Layer 4 of a small transformer language model trained on English Wikipedia (8 layers, counted from 0, width 128). Numbers have three digits each and are written without spaces.
A neuron's activation on a vector x is GELU(weights . x + bias), where the dot is the dot product.

Input weights of the MLP neurons that the questions are about. A number n stands for (n - 500) times 0.0012.
n41 (bias -0.069): 592410467549346585545648584405411529352484422548526366558545527640627481582340497503525557557424630459718545344424731262295537521379640667494551368606540456404578392552530474423506497575588518567456507479822327381657500366589438572519465519385634322583525500629244541471478539576722597313644388475527518285577614538513406667399414574605400500659438346319582453669583571528596358668667
n61 (bias -0.098): 615292523584661525503360524459654518475277430488386523566599416412563328664575430355479536381353488493551504447551590630478691596729348586646661270407551691477725576453447631804409331537367722566617607777575648440295407424402414446471543467576462532553364630222650527462267571590372471526511421304330392345599404504582449443328392515480579611190551245433419329500793555350398619297441
n89 (bias -0.070): 445686233510560656566601446361684685533490299623637454487565617631497497545556514338507446496674433425388585372529576734358578407383451583283646553392547367507490480460461622571530403440457512497596382595438580315419510479341247374349457259510199609562633383517431747655497663515489361543500549322335364493620624537421401630564490333452541560598525507257432500500832500471567382631482
n136 (bias -0.089): 391557350791658476341374500479584528621605453474448561412455421493542500377476460596527439493443364522569579540430515588593446383511386628452438478438555503445409626519493462538500724259393891552557624384504244248486556565302452429535469514610619423497451643732808362634612437252579497400451436443625830610522429600532593669442381396492591489356272554303551392569508600337414304616567
n145 (bias -0.066): 439586654656678591318414593510467460555436581467640188472453265593665387564617380413471415465555518463520430446365479490282576750791417584606474389320544500676641480468417503690612595454579663596527392522539437503596500531392627594423494643602465539510402444550557528545572348525533782351240449410339681595517417444301597487545303487627351434506624417455514466587734676421400584566407
n202 (bias -0.073): 543405412530479718453517673174441493535345433727660622423333293414579589525510466443808619526500360497514578465387580486447456519633390548674416288635564570474521434519449380649521510503510690482597538611698520329408522529293496666536471472627618579700369622461645351458281677394380327308687395497556419384684330595655385451397559546535580408507496249329395577418429734291511500322576
n213 (bias -0.047): 470270588436442558464731566451619406551308371421433542346314153579598507466655555420486500682576463364504548377425556372349597342527481663574308205378554518677605515600531202504650383445598864404609609696548571249750470581486508478358424574456689482699435409481691484447246572448488543384402379460662514390708458408628524533616496653532326488376291380457453508356648659488615722670636
n223 (bias -0.068): 441651430448354424488542494549376569596590550397473585497244454352435595597530392409580446322643415422561388524500242583449560470408504646483385262493568360381449700529641341537480513399364523382478717588704367514546414539581547573565524554551525704601515533687551693386517497485504573383648351530506481583860585564586489752479282616359545461544464595451159387325488619515798450695580
n234 (bias -0.050): 534313641814702489565808524311545612630605402372615562287452258518466370688572469380561493206382362385467614417543615444526512681662278637644592295551564507414433587520604518411602664417557386474439713312675504432684692535560296558530434585599423626379339493441719601362507673167496421497489557417634652559538289662560632630319376355544424361369414419446441454383539393389584383485448
n283 (bias -0.124): 472479272596504539514454628279584330387284343391456700364299454415553580692527368252414389630669430471496424396577556472293550771446720625664545458704611472611658551604645476488508504429478473684529265500681442603691471525496385347520468488253504465396474571540646745306304492126566570412634566570429523258521500125541275367450686653828444550314607750473572463576764400543699293693440
n294 (bias -0.076): 357579575386488234034663588604373556263240451622564620629551217578483534825255514504408349415365304445504500519450327504475482583216526521372500402392568262604474492486699640483424554060566816428738639482633505469584543456276509409560435500445438719663481420751633424579500600340449280610258474599536451599513437407820390379482475671477528460603509779381595297549420632408619630260427
n342 (bias -0.036): 363660339536474556637555465745545466474541357456480430465527683350524649528490633542593510624559359389567423445500305569500542228630437394530542404410606520446534477161521527432644503440712701402509584387409572292591576507313392553558470449413356490513423367514536336513550617540662306577541624346670610425725654665589256711549417212393573623428331286480511647536333527384549461405456
n358 (bias -0.052): 375631596611594337591605696558570554337371451577547503425473479725449347700335514545601556381568307491444404458514486493526455192382335611623665584489562395507507477363310665517497667652500618434463460547332470397445470320395567572641449387477042452446351339460543563510490639625373510516466572328404532567631356483490460549552513547529697500392557649365542469745559360457751395566532
n409 (bias -0.074): 515430639718369518219511521607699466361382302423613625482402445674417481527372635453515422402627484425437511476257688511478414712434574800410707406623596393305530585346399615729437522392745261429579468573625412834570401504400401434564446478366535627421459537478440323436511626596586536450394753340678571310504560310683452313547434485683644477462468484609714601587276496428345779332302
n429 (bias -0.078): 418560519347681518381647466388472533504448581443375375614427375676489562600457632559250468412489240413631391274434301311250340500470315557526377519368599536566629593496368460701615572527350796449767445599516435526568407496333442625327311613511496397622432349671723654650625414492616443569463422422639465593742367485630654493603244416436254435554632614511488613692466343606564634489390
n475 (bias -0.035): 807457616577486411531429490400551504377314726457486390513489361500443627554449310320514535562457508474426381503612489500409577607507438565644722607537595552601560538473373552549340369425465312510510309489609331269402304507523582699429421262190518551564741465454447685458404636432485288635204525469363507493609576420414280606526427712462651698304746438401485278526471619406641600639561
n504 (bias -0.068): 500442551419514727432540556539348543400328437431366460527454452690486412371723563292356615463814388452521437374601730258640485680335587414743722537463529631395645417447522444613590666395609608308622435618432602532343425621601381455443487581427405422513542503577617459377545539489561438461461597404477591448380508510768481452522552292960582555392638218490612376663479373364529596416508
n506 (bias -0.070): 581510400532532429547465463486673671399524461475721375572764621465507210541432454473442411437592442384367387381372671598325545670303448545417695490553590520592550578396283606587401405407576508444497662507618455497452331427456468484480402633391348513627663369350654598631373730657485429516476626351549668324386504427557371516746605517319625552383390396558542417794570347464572570576364

Each question shows a token from some text and the vector x that enters the MLP there. A number n stands for (n - 500) times 0.017.

" B": 455494530515543500612479459490472515511591507557537553528463532481432506494484551440491513441475490587548509473542539529519488487447529490514501517536107479579504474454492478516503460553530484568346485508450470449521456425572485528548486530538485497507443491470432520577510488522461458513517523550486488511491538485512498595452567440427461500490491491535512445459504486549501525563499
The neuron with the highest activation: n358

"om": 517462568474468452524500530507460529412486504598455552595449420485426521545543617423471485554489526570487537587521532500470470574483506446506403580482138452487555553496420406479527440501519565544418349519570516548479560495459488559554534548528554512525483470482419544574533536441512525513492396520481485549594476483457507491559563471392435547456529488489463521464423412545553603462532
The neuron with the highest activation: n429

"v": 438394533533504438531510502537557444473569545559478435543497511561535508510489494456458452541502467613433444508621469462506483459467457485463500598434138424523565522483444447478455453520566437561397492448555458559443550505474497535628569531534496529511390432413493438587586507493485522489466526515539525540527555516461612594564526521469449574423492500487522469406544497528485551443501
The neuron with the highest activation: n358

"==": 398440524520517505578424526528514483563498432560460472548516427471491516450538472465458476513484513588551521514450511357524457476478483497479546616487270430551523526555412461491487512597535525492513481472378499468455485441544610495523469506483490561544546448451546424557556464538591468575505448544480461362403432496489544509483560518468510489384457470622673536415423417456588424551512
The two highest activations, in order: n358, n504

" m": 510493478521453469567449489481509477576557497530504520565502498530490469455532511436529498484471493573466495495538523486565523447536538490530440460521138451482514623533469436497544495531514425467380517474558495483444488471514494597536523505609577527514422407451466543596583477543446504502479452567515516569534479502477434508498574487540392563470503410532519449430444387510536598496477
The two highest activations, in order: n223, n234

"ign": 371548522435472492472504479475525529496609557564488502585516499532518427454442528471492478422534485690448459565592442388535434489383485481585541621526148426507541457531498450468581552493547480473440491533487503590426551521470523419591528557506536577487431453523460491555640524557494454523516477527516465548503533499558517455534559350470481567455464520538466450460502435460524491449467
The two highest activations, in order: n504, n294

"ec": 498417444529590493524491415508493646453549560585482423535558522429495561419498483413469439566496495548435485551540489541528481558514508468448464571490162568485534504557483438421522370498498498578394463467478497555555556569519476484495530550531504458627497474418501480567493496561517461509548492538528558465395395538493490575501563484449527578444479447531557507506543454371498440579443
The neuron with the highest activation: n506

" M": 518443461497537508634462457534563534518529540536440478574543491506523463479486553440497493531446483518511487493514503515548540529508534494533450569593121514557543560473453493490524468526541468452338497449505511480485518449548497531477509514585549488514425444479450548563516503550437512518548470535497484507478544505486509548466560493464460573476482375481482463468446472482504525488403
The most active neuron and its activation: n61, at about 0.46

"e": 436488514460505468473530390543473450511586497599478434576472448509425495433501524507465471619479587622541523594478536442468458465498493479562423489518119425445505489510487421479515469474496441505491536587529452537466496531524508471574526595561598496460420467455491527584547497541549547512554484496495540499449470480514527540383582538529484531396449430489454476476545566502495489547460
Which three neurons fire most, strongest first? n41, n213, n136

" |": 485447583510435503550424328483559489460505488586506555566528495466542453484508531477450530485485488551505459528561472465539462531471454486509492522563192450503499469491450482495463293538566407533505464483446529537489463472525485533571507474497496529472504475457504524569487522517509530571499494554540494510509455465454503536533578522473602472452470475541502442442429437546558488509497
The neuron with the highest activation: n475

"en": 485410507543489517502489441597500441518552493505551547575420445486515492458533492456472544547481433677499465637490576458553415501472507471438449452441138457600502513501446427520631411478547445470488546531518503473497510523494532495479540506523510497521497490414496428584509533480516474536499472576546504473465435530558478583426577506495478593431550495435493443410381484564539543564414
The neuron with the highest activation: n213

"i": 493529587469499454498477367588518499498498482519580530565469494523430522494497569438493503534470492569475554588557602519488384565491539411485500512535140436528510440456560542434596426546553482550435562448597533526417435511563535520568563583497565474428475493453569474569532484544581584492390462487512469431419464552451549497560550443413452458445537425621533480504395465558450526451416
The neuron with the highest activation: n409

" 199": 422483447538466405548465425512429529502556532527496438557495530541530543439525590417557481510483391476480508492563542559458522495504421462450551639532136419472495610492526476457551487505560494474479416485448511592523554510482541493445484560496542441576409550491454409556519499580515432551592496512568499488393538575424556559433530449485488547417478438549470478541534437555452529486499
The most active neuron and its activation: n342, at about 1.1

".": 405513465513493495554455366436495500537510522530468517531484472499505531412498507449456525526531438622502492470533534447492404490530517481475462471498124400477447545619482494522549470534489486546532528536433529510463452486518481547509490505539557488475471459471593453575550490473539479574505522504496507550525540497464523553520523465484451488447512524493466549484485440521535572496504
The neuron with the highest activation: n429

" k": 433505584483448495609511506448528472517508509550531554553492460543486473561509576449468447573485571564491554490460522468484451495485505464461468433490116509519495499524451411510591496527503449584391564463452431491510532483502493546532497493554519461495410446474498486582480483499503479505510443616527504581567487522376524562535584444496435595468493464533449502408561456544548567542447
The neuron with the highest activation: n213

"ist": 372485493518478471485474547548441485436550603522485486542548482535472456560440546489381416547431524640501555591567472412532434523538493515460447488473128427459488584579574457516428444525549560488445494611420528559470437445497500558606540598530502560551429487490584465539548464491521495531449405509498494520482504462539558562424553429528419549458490425546559443531387534533543646451425
The two highest activations, in order: n294, n429

"ate": 426506435484534456451483457528483406547523485534553528512492469500490477516494549499442515520464414719488501684523474446519430513481498425506426567528098457524476490438477502479551443506563509524505505502514551506452461471499522475557558528543472544463528449513502504570528510488556547536475506606482530584446451549555476477375542501484472529478448503522550485443523481520433511492421
The neuron with the highest activation: n294

"\n": 496457548482466450634481508487468456561490431562535450533494436499432475479520525482503485505475515510519525551447508448556506515476489520530535620522260414514469505519462496453418522560547501491501436464438494479485469455514564487531495567482484501537512458460556506573547541521470449595531473517526450415455487494455460510497578498491472460457486502530515470399453470450511428550432
Which three neurons fire most, strongest first? n358, n506, n475

" \"": 392438439455551500625504524467429492517489485532520514562475451497497509521484484468442520522502458605511499489442544490556482504561536377520496531468095442531482480509495494476540540557511537584458500459428579504508495459506493493523517443532527494478463501489500468551486552433470415541550489635550492505414478521551484565538611527507473522440518496532443503421485438564472489482524
The neuron with the highest activation: n202

"pp": 432419531517427495536411516468483533483484490536502532548489511435458533577474555467516452447450509560535500547526513455525441541535410521463554459481197518460477578607549491521518420510518388433390499601565508633540384440486575522574533617530498507453495547439567375555547485480630460516484486519534537461375472528525549486582494484358466438423466488708393500544424440530563662551424
The neuron with the highest activation: n409

" com": 459451501523437499577465514460426507470489516518504544585438474466523537583518547491494470513440552589493506553513465470596459519521515491444470402418114455514534550550474459530512532547537559541427558504523492593477561468415453639557556506606489568484466536414481500565507533435460491509558439527471532499509532537468555476508567445491464604416453374464472466476415422463519560480511
Which three neurons fire most, strongest first? n202, n61, n234

" by": 509443439511447454523465407530501489507515535524481470518469497516527515502511493439455473566518395711501504526456538506491515493420426494474530504573129461488522546569504497531548510490512441521514472511585483569463532457496526511507498459504570510522456453500541521550511526468516399571538423640520517472411500486485478558477546544500462514410548434553424459486489496557457517451487
The most active neuron and its activation: n475, at about 0.59

"ul": 446433533490471533480470436510532427451561615572556462562487510430461461413522501513475478536539506581452451641395530595486522457488568493423459567398174585492471603620431425496533417506519462519427428680462559553548532516502483579527482600562507483566342591490543397552526498536429468507562494526499508464513471518535528586416508556408583562435444403452416440510450523508501470552508
Which three neurons fire most, strongest first? n202, n61, n223

"et": 398546504509499430504417516438467527476549632542541510529544493579513512562520524502470515560444425699490496653632381446478396430489486452481468606522125462538501522459475542465504457465512419525429553399487469504449447572491539480588535451526508534509460449470517468564539502520496515515456565558458538454493537530490539509550483485433477598423527510609557434464505443535449482486441
The most active neuron and its activation: n358, at about 0.35

" re": 425457482497471484576464467429538448600514438526475513587478487485515538462512506461427442501513580607495496597572471470521463474507531420489503541471126440481520516543453468574597495511527456560433421454528469543451484479473463542581554479472512534451554497407514634577529580477533485518616519543500548584403515553502469436482544412521540489453563449543482545519453474436409447451417
The neuron with the highest activation: n504

" for": 455435503568433449522452421513489429547481457557505549544450468496533520544504518411466517531525485709517429555508517489497503531467518491455488450501125451536547521545462464539567483499535483504499477476533473525477516444470520561509506471509558538495518463460478514591520531451495452548555494653505522473452490523450440521456514503512478513392536502512463502460461448521481545450497
The neuron with the highest activation: n283

" o": 481451466452510445565490432445428513540489569538527491537450538428488481522493503466478513494482499564527537507555519429536531563515484431499378497472095518487526460486469482512578481546502342508499461482499534616482509511482488613516550536650451480556400563404585464564509544547497478505601510716512530468471442499554426521564556523476517484452525484527454470470455418525416488493467
The neuron with the highest activation: n202

"ov": 479536591479456466523474529441423519528546473573399550521490475509451508439506578486457469558488437654505541611566514533494443545492504484481407614561140420509524500565469439435494437505548478514398457486538502438532603563511518545480530476532558497542463403380463489550504524530453539502462488481453505498558567526500562642510570487472448620395502456537500441383459522502531592423535
The neuron with the highest activation: n213

" 202": 433517520455518432562476402471390494435626555583514483576505525487490500426505560461501469528508414454534477443606469540466453480547406463503518659564179402528453620465476425445526471471582512432469426516394512540498489540471570434477530616545499490573481494476517494545615538563593434552544529535518494468440476567520481520470624484444497451424450458578542476484466468487493499472513
The neuron with the highest activation: n342

"m": 511446487514482507560441535526532470517405569539478511558496455537529478542521576457497514409465432576470536609610563465524477537429511462591514489518108471606459549466481449538528510551520447423408493497458492503416487509504598564456568490559512533533401441417519529560497552501530565515477477608491498526399396563507475518568587518409476434441525414475477422453527467496514486463451
The most active neuron and its activation: n61, at about 1.3

"ach": 448440482499441460475469390474443423495508454540547580545501488440542435488458528452563517512442479672509478568502510396625402459517499460494513540513105514542488567512500424530537438509542529495470560472513491506496515433459486496518520554471467490450517480576545456557589475487582535535568455658520517522467433538530600579462502498509464471427542499494471440512530462560520535513474
The neuron with the highest activation: n136